Layer 7 of a small transformer language model trained on English Wikipedia (16 layers, counted from 0, width 64).
A neuron's activation on a vector x is GELU(weights . x), where the dot is the dot product.

Input weights of the MLP neurons that the questions are about. A number n stands for (n - 500) times 0.0022.
n13: 248 670 340 415 342 546 427 488 333 674 371 268 570 557 602 596 517 419 570 487 438 347 615 475 484 551 516 504 189 612 287 589 436 392 686 484 392 371 551 202 372 393 614 447 694 346 642 500 558 383 405 622 211 176 534 647 465 619 593 657 734 480 737 605
n23: 496 750 462 258 271 649 492 301 492 524 367 467 508 653 397 549 685 529 580 791 363 545 488 705 500 350 560 627 429 327 300 512 654 325 630 757 687 653 647 626 577 731 500 462 652 561 307 458 671 646 528 390 452 565 614 547 467 442 443 411 441 561 438 519
n37: 129 237 316 422 282 629 533 547 232 518 350 508 446 446 296 428 590 627 611 339 532 352 587 341 376 496 664 552 772 754 313 774 509 632 249 679 284 632 439 429 409 374 545 566 558 579 411 500 420 612 509 509 448 376 633 350 286 492 492 581 650 437 392 380
n47: 551 471 644 487 232 523 349 687 265 238 685 496 548 562 687 333 279 648 754 249 394 592 318 753 504 645 557 894 515 373 481 565 655 345 300 461 713 556 602 478 555 545 581 628 770 664 539 299 391 431 712 344 418 467 716 458 500 555 456 414 404 303 447 637
n48: 520 435 541 647 294 606 489 547 295 545 467 366 709 668 626 651 366 554 399 214 690 575 413 402 564 555 567 268 521 605 740 460 470 407 274 441 535 564 555 565 616 362 377 398 848 409 530 386 473 567 468 429 465 290 653 478 703 345 432 341 492 515 726 500
n55: 376 477 388 496 471 452 546 600 504 654 398 733 623 538 241 18 552 359 572 619 427 404 491 587 492 585 471 286 740 513 337 620 590 362 793 756 465 411 610 513 492 372 436 466 390 664 225 530 595 487 536 330 311 626 709 597 505 688 728 358 483 271 573 567
n74: 564 426 545 341 541 622 386 680 553 725 621 398 235 661 423 566 397 460 387 356 878 530 636 642 394 651 447 423 483 523 615 512 590 653 276 507 570 714 308 515 456 446 508 504 218 249 560 423 337 654 407 421 601 362 346 467 619 467 282 555 559 400 587 557
n83: 300 328 705 358 538 308 422 469 527 528 296 826 584 530 535 439 392 492 471 681 552 389 627 657 655 950 530 405 486 590 672 396 544 336 686 517 372 331 581 322 392 364 617 552 617 241 610 617 606 290 505 603 609 459 580 471 528 837 539 261 451 300 509 410
n107: 467 525 419 508 304 528 411 748 286 704 504 507 622 453 711 425 564 448 578 488 842 427 370 395 523 429 354 485 479 550 546 259 750 369 466 744 397 405 459 390 515 190 483 647 671 465 705 492 797 601 471 391 580 521 500 689 642 485 434 381 664 480 504 349
n108: 430 372 639 604 384 327 310 519 693 476 284 457 504 451 575 460 438 440 468 562 492 504 644 635 352 464 386 543 700 423 508 234 550 412 544 478 500 567 897 680 707 368 472 689 455 567 569 661 599 643 338 204 491 409 465 465 819 465 500 538 538 545 359 496
n122: 668 166 521 596 251 435 458 560 544 491 822 724 518 530 449 722 396 452 492 381 294 496 253 552 354 536 471 291 367 525 703 288 557 461 282 496 367 447 447 360 424 589 600 211 764 487 561 534 444 670 580 504 109 352 604 284 419 484 563 642 392 492 409 634
n132: 422 589 492 623 480 389 409 453 548 544 450 393 635 450 895 558 697 401 457 283 608 369 478 500 554 671 267 322 219 500 402 596 453 411 464 244 631 482 500 679 579 571 339 306 657 364 528 575 627 423 693 290 486 487 560 319 727 689 525 618 329 412 455 863
n166: 179 522 456 608 574 446 500 252 543 466 165 473 565 230 738 478 529 554 431 302 570 588 546 512 572 392 599 646 386 548 569 470 681 800 410 465 582 713 525 573 573 374 465 436 532 688 386 686 762 567 526 334 542 633 679 546 655 569 528 245 711 265 522 504
n168: 464 871 408 627 566 570 683 426 577 322 267 394 675 509 500 776 703 764 435 522 393 331 746 394 483 254 294 370 472 677 614 603 730 400 562 496 339 563 317 551 427 552 569 559 436 538 359 564 227 522 591 659 456 291 253 451 559 476 325 274 421 723 412 525
n177: 540 523 425 428 619 312 293 617 531 650 662 331 459 436 415 646 570 520 516 363 583 429 394 526 243 512 554 512 551 492 595 433 691 699 322 479 500 267 588 547 407 380 436 344 386 432 747 644 638 807 442 461 388 329 277 923 473 343 797 500 565 538 156 551
n179: 555 744 520 548 516 546 617 641 299 617 380 369 320 581 150 387 676 500 465 564 500 235 602 441 359 418 620 724 575 336 387 619 304 401 702 270 57 556 500 459 399 455 653 520 403 484 504 573 545 638 393 232 477 552 605 654 574 462 508 335 400 529 487 496
n189: 603 333 544 476 353 572 451 613 370 443 581 329 451 393 479 509 597 500 360 590 749 233 594 521 618 630 355 235 482 504 421 534 652 483 652 712 383 535 376 216 657 174 491 447 259 410 393 496 400 263 257 310 321 378 386 543 215 558 504 429 449 299 518 463
n199: 557 298 656 512 378 621 383 384 606 536 473 420 839 454 433 243 604 492 448 570 400 392 474 539 454 818 389 368 326 483 330 588 806 765 451 631 521 650 369 521 432 382 793 592 796 700 634 219 632 392 642 556 423 451 496 504 531 532 366 376 560 706 342 367
n236: 610 556 600 326 568 381 507 457 393 305 592 483 167 581 331 342 399 580 450 431 314 545 515 428 531 369 648 637 508 407 354 515 854 557 616 616 514 537 423 553 530 680 775 556 458 608 626 412 525 518 700 579 404 388 410 543 466 530 531 600 298 553 318 392
n267: 705 514 338 276 538 585 764 469 294 584 732 426 439 570 291 463 482 380 570 428 349 371 532 433 573 713 355 277 301 624 616 586 856 620 631 805 363 532 640 639 537 281 729 560 703 776 580 735 491 769 477 572 535 574 572 574 588 541 400 456 496 718 533 453
n276: 473 655 340 562 722 294 434 527 613 595 326 440 484 289 481 333 328 356 370 195 480 485 496 469 518 479 617 511 298 463 643 442 675 545 623 250 500 551 720 411 504 519 711 559 360 331 525 463 624 542 637 450 581 457 534 461 623 444 652 421 405 385 148 445
n297: 530 620 543 239 346 362 532 652 351 303 693 431 391 746 677 578 351 569 648 670 594 543 504 593 575 569 290 307 670 447 535 466 451 408 553 454 456 641 590 707 352 416 648 328 493 443 644 500 610 541 688 351 550 412 478 390 473 452 504 309 519 565 492 687
n343: 378 593 582 652 601 303 417 470 439 447 219 468 195 296 537 402 577 693 555 526 608 664 509 256 488 432 435 603 477 303 309 726 780 597 447 626 284 531 664 625 607 529 536 475 203 644 484 458 542 342 368 393 391 253 402 193 478 681 641 610 474 417 437 636
n369: 413 580 533 541 412 513 484 398 487 412 242 260 580 587 575 438 470 484 516 349 177 226 604 649 537 321 252 421 229 675 451 522 537 555 830 504 639 548 802 637 638 608 825 369 566 451 388 417 626 474 601 679 391 636 598 386 429 328 653 445 542 512 397 340
n383: 630 456 590 459 275 453 521 364 513 327 568 508 598 550 355 611 671 323 811 530 478 566 314 641 718 413 308 614 590 488 673 348 616 521 625 455 280 259 500 612 354 659 513 648 566 858 355 741 466 470 706 538 367 584 483 528 301 598 239 572 377 679 585 521
n386: 824 367 458 360 384 571 312 509 577 486 463 541 528 655 470 703 261 529 777 500 444 665 791 699 568 446 572 120 589 496 445 518 842 482 425 500 574 419 406 569 516 448 251 543 521 555 254 530 387 319 386 279 741 368 469 724 408 370 526 666 566 685 315 487
n422: 685 454 531 469 508 447 273 371 599 563 307 586 640 476 146 627 370 646 698 492 479 523 291 520 258 538 492 564 444 543 450 455 575 436 416 542 656 446 516 563 350 698 551 504 547 508 618 614 225 573 329 285 410 266 395 519 542 690 316 500 569 709 793 683
n430: 545 560 559 679 684 389 487 615 441 762 589 353 249 854 448 403 353 361 312 455 491 487 626 562 688 405 314 734 477 721 615 387 466 355 445 391 167 173 410 625 755 274 528 517 517 436 391 621 395 673 619 531 633 308 487 279 463 553 534 474 668 560 495 564
n436: 257 674 698 487 411 581 579 688 89 603 199 296 387 465 623 467 550 500 404 651 566 470 770 455 478 462 621 271 381 483 308 898 421 491 722 436 545 486 568 623 262 434 359 96 504 409 394 447 549 509 454 536 359 709 554 654 505 380 605 518 513 540 306 543
n464: 340 794 616 485 670 433 629 430 416 272 446 583 701 626 534 381 736 413 601 373 574 492 516 382 394 628 463 446 566 177 459 408 479 446 470 511 357 488 445 538 602 481 582 783 564 750 581 538 338 492 528 284 435 468 292 370 549 331 553 399 734 565 323 560
n499: 526 706 629 634 448 365 386 609 336 500 513 500 540 488 623 729 889 426 613 269 309 383 509 500 362 374 456 379 509 399 570 556 348 584 548 484 684 288 773 381 246 442 654 687 524 223 611 570 508 635 465 365 420 252 390 547 474 271 631 575 269 426 451 553
n504: 613 568 473 189 627 566 516 720 210 538 578 421 719 651 436 265 705 659 462 504 681 386 458 595 705 405 477 432 661 571 491 508 375 797 453 551 427 651 500 436 530 488 607 551 631 441 396 317 270 742 580 455 609 238 389 681 564 636 667 447 529 500 603 670

Each question shows a token from some text and the vector x that enters the MLP there. A number n stands for (n - 500) times 0.0078.

"s": 538 446 336 449 533 628 929 348 706 364 627 498 519 375 638 481 383 405 456 554 468 658 351 520 548 361 584 432 774 595 552 650 348 369 504 396 407 331 543 516 656 531 514 818 485 555 586 643 588 402 341 546 723 707 306 528 503 488 439 574 486 491 632 400
The neuron with the highest activation: n383

" Bangladesh": 511 562 587 420 531 453 751 359 655 502 522 580 483 271 599 438 559 584 385 462 282 561 183 527 575 343 654 566 786 772 474 566 500 546 267 310 639 530 446 666 443 601 464 615 496 498 709 529 461 312 265 643 649 682 440 515 525 471 493 665 557 508 555 675
Which two neurons fire most, strongest first? n166, n422

"i": 617 459 401 410 429 442 781 441 690 550 602 639 504 396 722 576 603 443 387 451 357 616 451 377 584 460 606 515 750 638 594 580 288 432 370 221 584 456 380 551 516 494 476 749 538 474 683 552 640 294 330 469 579 768 257 421 509 416 406 610 699 396 596 535
Which three neurons fire most, strongest first? n464, n132, n166

"aka": 489 527 590 522 436 401 761 366 607 556 536 676 360 384 694 485 531 493 339 509 265 668 360 296 632 373 723 461 701 548 690 661 301 507 196 249 634 494 568 528 535 457 433 689 560 402 636 476 625 389 365 537 574 571 369 380 504 509 546 693 495 405 591 653
The neuron with the highest activation: n499

"aze": 519 555 470 481 451 497 536 459 718 589 598 533 522 304 713 415 439 468 385 473 283 605 373 287 604 324 653 376 706 527 605 800 365 407 335 405 686 394 661 484 586 255 430 526 332 467 539 544 690 414 340 485 575 677 329 340 400 627 683 563 517 433 721 468
Which three neurons fire most, strongest first? n343, n166, n55

" the": 651 572 567 507 473 504 732 296 734 576 614 449 538 437 480 282 374 549 443 745 367 517 461 465 594 439 668 456 826 489 482 619 252 423 237 526 750 507 524 549 710 625 523 789 518 359 544 527 576 275 494 645 509 673 460 500 521 374 564 615 411 428 501 543
The neuron with the highest activation: n23

" an": 692 545 341 420 393 342 810 342 732 568 589 376 490 394 493 529 324 666 519 709 460 503 309 505 510 474 680 420 662 461 434 520 253 379 339 415 647 570 543 571 518 635 494 721 499 360 719 438 585 446 276 629 518 606 576 478 580 240 691 587 481 433 582 390
The neuron with the highest activation: n23

"po": 522 499 477 441 605 370 865 484 570 497 586 605 555 441 523 279 364 569 335 622 339 682 295 471 519 364 686 513 535 509 688 634 196 378 426 276 799 485 299 452 592 544 560 643 596 459 567 390 707 414 507 737 579 611 470 541 463 462 624 448 457 641 552 499
Which two neurons fire most, strongest first? n276, n236

" March": 558 560 397 408 560 416 729 452 528 423 437 397 550 326 540 419 545 501 453 457 337 475 178 369 571 548 652 387 723 626 448 540 343 331 442 393 659 448 486 698 506 576 422 709 587 269 623 378 531 370 241 651 592 799 226 520 626 547 416 659 529 602 553 439
Which two neurons fire most, strongest first? n422, n132

"37": 543 485 413 397 329 441 702 503 627 594 568 587 500 235 698 435 530 344 502 688 242 439 387 287 507 398 620 524 589 625 521 541 341 383 330 284 718 417 494 489 504 574 655 695 450 500 605 484 597 340 271 507 575 794 315 633 730 502 556 578 551 485 610 593
The neuron with the highest activation: n499

" 10": 522 581 369 435 495 513 817 393 662 675 693 413 453 237 603 360 618 573 316 603 425 484 186 401 433 520 548 491 695 381 612 569 360 334 460 436 602 517 477 452 695 617 449 793 517 467 554 397 444 416 382 688 441 724 295 524 617 512 652 590 620 398 560 452
Which neuron fires most, and how strongly? n464, at about 1.6

" returned": 404 383 327 488 485 525 684 392 644 529 527 392 435 444 567 540 418 707 303 470 327 568 349 358 580 307 689 438 715 563 559 591 289 272 277 534 568 399 479 589 681 529 479 567 389 327 668 498 636 444 298 580 664 751 364 619 582 343 520 609 699 443 557 318
Which neuron fires most, and how strongly? n48, at about 1.3

",": 542 427 422 275 535 593 675 545 692 563 558 487 551 376 558 358 318 569 326 661 375 679 401 398 610 321 605 541 828 643 432 465 450 489 384 422 512 529 554 604 745 534 511 797 635 284 779 502 546 426 204 596 454 581 387 614 522 525 480 561 653 430 555 542
Which three neurons fire most, strongest first? n108, n504, n107

" '": 673 589 482 334 503 372 581 477 773 624 591 371 478 556 649 487 424 292 459 645 284 515 426 466 578 510 708 553 711 585 423 516 340 340 419 331 506 441 366 597 562 407 479 753 659 485 633 356 534 348 413 639 621 720 431 564 559 631 793 627 510 449 706 694
Which two neurons fire most, strongest first? n430, n13

" being": 594 464 426 386 523 524 588 336 716 578 571 421 536 285 478 501 377 661 220 555 261 654 461 495 457 456 634 485 658 571 463 784 410 348 344 350 606 354 724 385 593 432 605 704 468 346 724 416 570 391 457 569 509 785 566 455 446 402 628 554 474 376 719 412
The neuron with the highest activation: n276

"0": 558 501 434 492 516 499 764 410 663 526 591 403 552 281 519 414 476 521 353 722 298 578 268 361 521 278 634 617 667 553 498 495 520 233 426 351 779 345 435 471 666 539 398 775 452 504 543 366 394 358 313 504 512 677 275 414 479 566 472 497 722 507 567 528
Which three neurons fire most, strongest first? n422, n464, n168

"33": 580 515 552 544 465 464 792 338 727 485 494 399 506 282 572 417 515 522 420 690 257 415 298 284 588 341 772 574 749 642 485 435 407 398 406 328 674 327 475 528 526 515 376 747 456 560 617 311 450 482 340 530 549 667 302 597 560 643 440 481 611 458 585 505
Which three neurons fire most, strongest first? n422, n108, n168

"h": 532 548 455 465 453 651 731 455 654 548 534 637 455 397 742 546 441 526 383 498 200 553 433 480 444 593 623 370 703 634 730 633 268 397 279 160 665 475 431 633 629 406 605 607 510 350 680 509 617 346 321 540 466 641 327 502 484 399 482 575 471 389 579 629
Which neuron fires most, and how strongly? n48, at about 2.2

" a": 714 539 388 374 508 359 752 385 658 611 593 467 441 413 540 442 334 517 386 721 414 617 414 553 619 482 597 435 715 717 447 619 243 271 373 524 747 494 582 586 656 654 539 718 464 421 643 545 616 255 396 646 584 724 533 434 556 351 609 553 542 410 534 499
Which neuron fires most, and how strongly? n23, at about 0.59

" Ele": 729 567 331 339 421 412 601 475 867 471 616 446 450 431 677 220 407 562 295 402 312 628 317 431 570 373 716 451 567 440 444 645 339 464 331 317 627 378 405 561 570 374 556 461 500 525 632 571 558 402 316 688 557 671 326 411 550 692 480 554 402 509 557 471
The neuron with the highest activation: n236

"B": 627 579 443 379 580 556 653 433 623 654 810 457 382 594 755 287 414 583 252 507 398 468 393 411 505 482 600 501 652 610 538 465 248 298 392 277 695 660 568 522 677 602 470 668 469 471 618 552 561 302 386 714 481 672 311 365 596 632 557 550 545 450 536 460
The neuron with the highest activation: n430

" 8": 530 565 394 466 466 445 863 373 667 640 737 409 462 229 592 312 612 535 361 529 406 510 164 426 456 481 470 410 674 404 590 593 371 339 439 435 593 534 436 498 711 588 524 692 559 487 557 433 398 440 423 685 435 746 325 553 603 538 693 652 590 462 596 384
Which neuron fires most, and how strongly? n464, at about 1.3

" and": 577 391 440 308 575 409 661 469 770 547 632 397 584 362 676 377 271 644 206 661 397 637 503 373 552 459 572 384 777 510 421 594 419 507 376 502 607 485 528 316 660 568 525 782 543 312 657 514 508 420 528 565 546 683 375 485 548 564 687 642 572 375 704 563
The neuron with the highest activation: n504

" President": 587 632 441 422 488 456 704 412 642 444 614 426 515 369 521 323 505 618 220 520 336 422 345 433 463 352 746 338 728 695 602 600 481 516 328 449 627 525 485 615 424 413 436 597 340 413 657 574 434 413 282 599 612 807 329 500 570 520 394 649 711 545 709 612
The neuron with the highest activation: n74

".": 705 545 308 445 498 635 814 456 623 458 624 464 509 437 712 421 433 462 518 525 329 489 496 486 371 226 588 563 665 703 438 592 289 396 487 371 728 545 521 521 613 589 484 868 489 307 597 342 510 454 524 638 616 621 332 543 538 692 628 577 522 597 680 532
Which three neurons fire most, strongest first? n504, n168, n369

" had": 496 347 300 349 475 415 739 269 689 634 511 373 507 441 474 487 336 700 312 545 263 579 471 429 386 470 604 490 731 519 388 571 386 384 265 538 609 478 484 280 668 411 561 739 493 506 638 577 632 335 407 637 605 734 434 484 635 428 566 556 597 431 719 443
Which neuron fires most, and how strongly? n37, at about 1.7

"-": 583 666 291 389 532 396 779 567 596 677 552 499 394 451 678 599 290 564 321 662 437 463 427 500 529 404 639 504 787 552 532 740 322 408 510 389 583 585 484 536 447 422 506 731 610 478 643 404 358 411 395 734 620 659 194 619 427 546 659 480 517 488 670 449
The neuron with the highest activation: n504

")": 623 643 526 491 637 597 845 400 739 518 634 367 456 345 639 351 480 433 407 669 459 624 352 388 556 276 540 425 728 689 545 595 288 455 411 208 549 551 496 602 473 535 517 819 570 495 511 461 593 560 556 525 501 816 526 541 572 463 546 676 557 562 604 556
Which neuron fires most, and how strongly? n383, at about 0.43

" \"": 626 581 425 360 639 386 587 499 743 670 548 388 477 461 583 454 434 557 456 602 365 670 405 441 624 489 652 516 766 694 504 536 244 375 317 499 544 413 406 678 510 400 491 814 620 408 518 474 442 313 353 689 487 678 441 588 582 569 833 651 491 329 593 553
The neuron with the highest activation: n430

"hi": 531 466 371 548 408 521 613 490 625 379 492 624 426 433 600 457 486 616 426 569 242 621 293 439 582 434 823 435 705 564 662 726 266 428 328 174 809 392 438 544 547 397 458 586 717 423 558 378 546 456 275 613 522 654 407 499 503 389 456 628 540 480 508 606
The neuron with the highest activation: n48

" At": 578 670 456 460 450 479 554 367 612 408 503 423 487 388 482 333 429 485 245 598 145 511 410 389 582 475 637 368 656 582 423 638 294 366 292 447 380 361 586 335 489 490 342 505 523 335 653 466 588 265 436 688 489 752 364 441 625 491 657 674 505 590 490 224
The neuron with the highest activation: n436

" She": 632 553 535 335 528 459 732 507 646 616 482 336 280 231 634 383 497 644 246 435 253 771 428 402 507 431 602 435 652 568 493 578 350 359 260 447 582 535 502 575 698 580 530 607 522 594 730 498 684 364 425 522 523 678 311 497 483 627 625 535 541 472 649 636
Which two neurons fire most, strongest first? n343, n236

" by": 681 537 279 415 407 495 516 497 725 557 476 300 371 448 590 451 380 459 286 395 379 606 454 512 478 440 610 370 838 528 569 610 400 442 407 470 622 440 469 606 569 424 459 641 396 267 784 591 364 246 492 460 409 773 365 467 613 494 521 739 613 427 715 465
Which neuron fires most, and how strongly? n74, at about 3.3

"bur": 421 557 464 433 539 451 717 402 644 490 564 646 450 222 733 310 542 722 350 456 291 536 344 541 474 347 569 508 586 558 692 579 345 556 336 305 729 390 544 512 698 422 401 597 543 291 614 572 655 396 368 636 601 729 396 381 473 482 547 598 537 605 626 710
Which neuron fires most, and how strongly? n166, at about 2.9

"man": 561 485 535 359 451 517 699 474 631 499 556 549 472 300 728 433 603 702 419 415 390 488 374 449 432 424 650 467 719 736 647 590 218 527 388 293 681 382 549 621 652 483 484 781 449 420 662 576 587 378 299 387 574 760 326 555 503 514 544 640 617 554 668 601
Which three neurons fire most, strongest first? n499, n108, n166

"\n\n": 693 360 496 346 518 485 763 418 564 614 592 481 419 438 449 298 496 553 348 576 368 386 428 487 561 257 438 510 648 430 281 681 253 331 490 442 517 499 519 660 461 461 649 671 584 404 506 378 540 176 549 432 609 896 472 648 674 484 628 589 546 550 521 557
Which neuron fires most, and how strongly? n179, at about 3.8

"ss": 644 686 461 343 456 601 737 513 606 419 572 418 476 356 671 538 295 588 396 595 365 488 270 391 511 442 572 445 745 851 642 544 274 507 450 333 454 460 466 651 632 333 583 677 489 574 381 499 653 404 355 655 574 804 344 522 438 431 535 556 526 490 615 398
The neuron with the highest activation: n267

" London": 499 662 469 355 490 449 729 438 703 495 526 434 508 281 637 401 503 462 406 398 244 579 237 383 523 364 612 511 900 686 489 618 407 588 301 390 639 387 568 592 523 576 471 639 337 530 626 423 495 331 276 550 556 664 341 565 495 574 474 743 569 468 572 523
The neuron with the highest activation: n343

"uls": 597 574 315 383 457 664 713 500 482 383 504 434 334 386 475 362 263 486 462 589 478 532 196 432 556 496 546 524 551 504 440 828 238 513 528 245 532 499 395 650 522 345 646 669 324 487 610 486 654 305 354 685 603 745 601 594 411 568 525 699 514 549 550 529
The neuron with the highest activation: n179

" no": 618 462 258 359 394 572 856 418 586 491 553 562 526 386 587 339 618 481 324 625 521 603 286 500 553 495 669 391 608 450 566 641 300 366 347 371 690 541 548 541 580 500 492 550 574 373 686 544 756 413 458 768 549 596 483 486 493 323 830 596 498 434 633 599
Which two neurons fire most, strongest first? n48, n132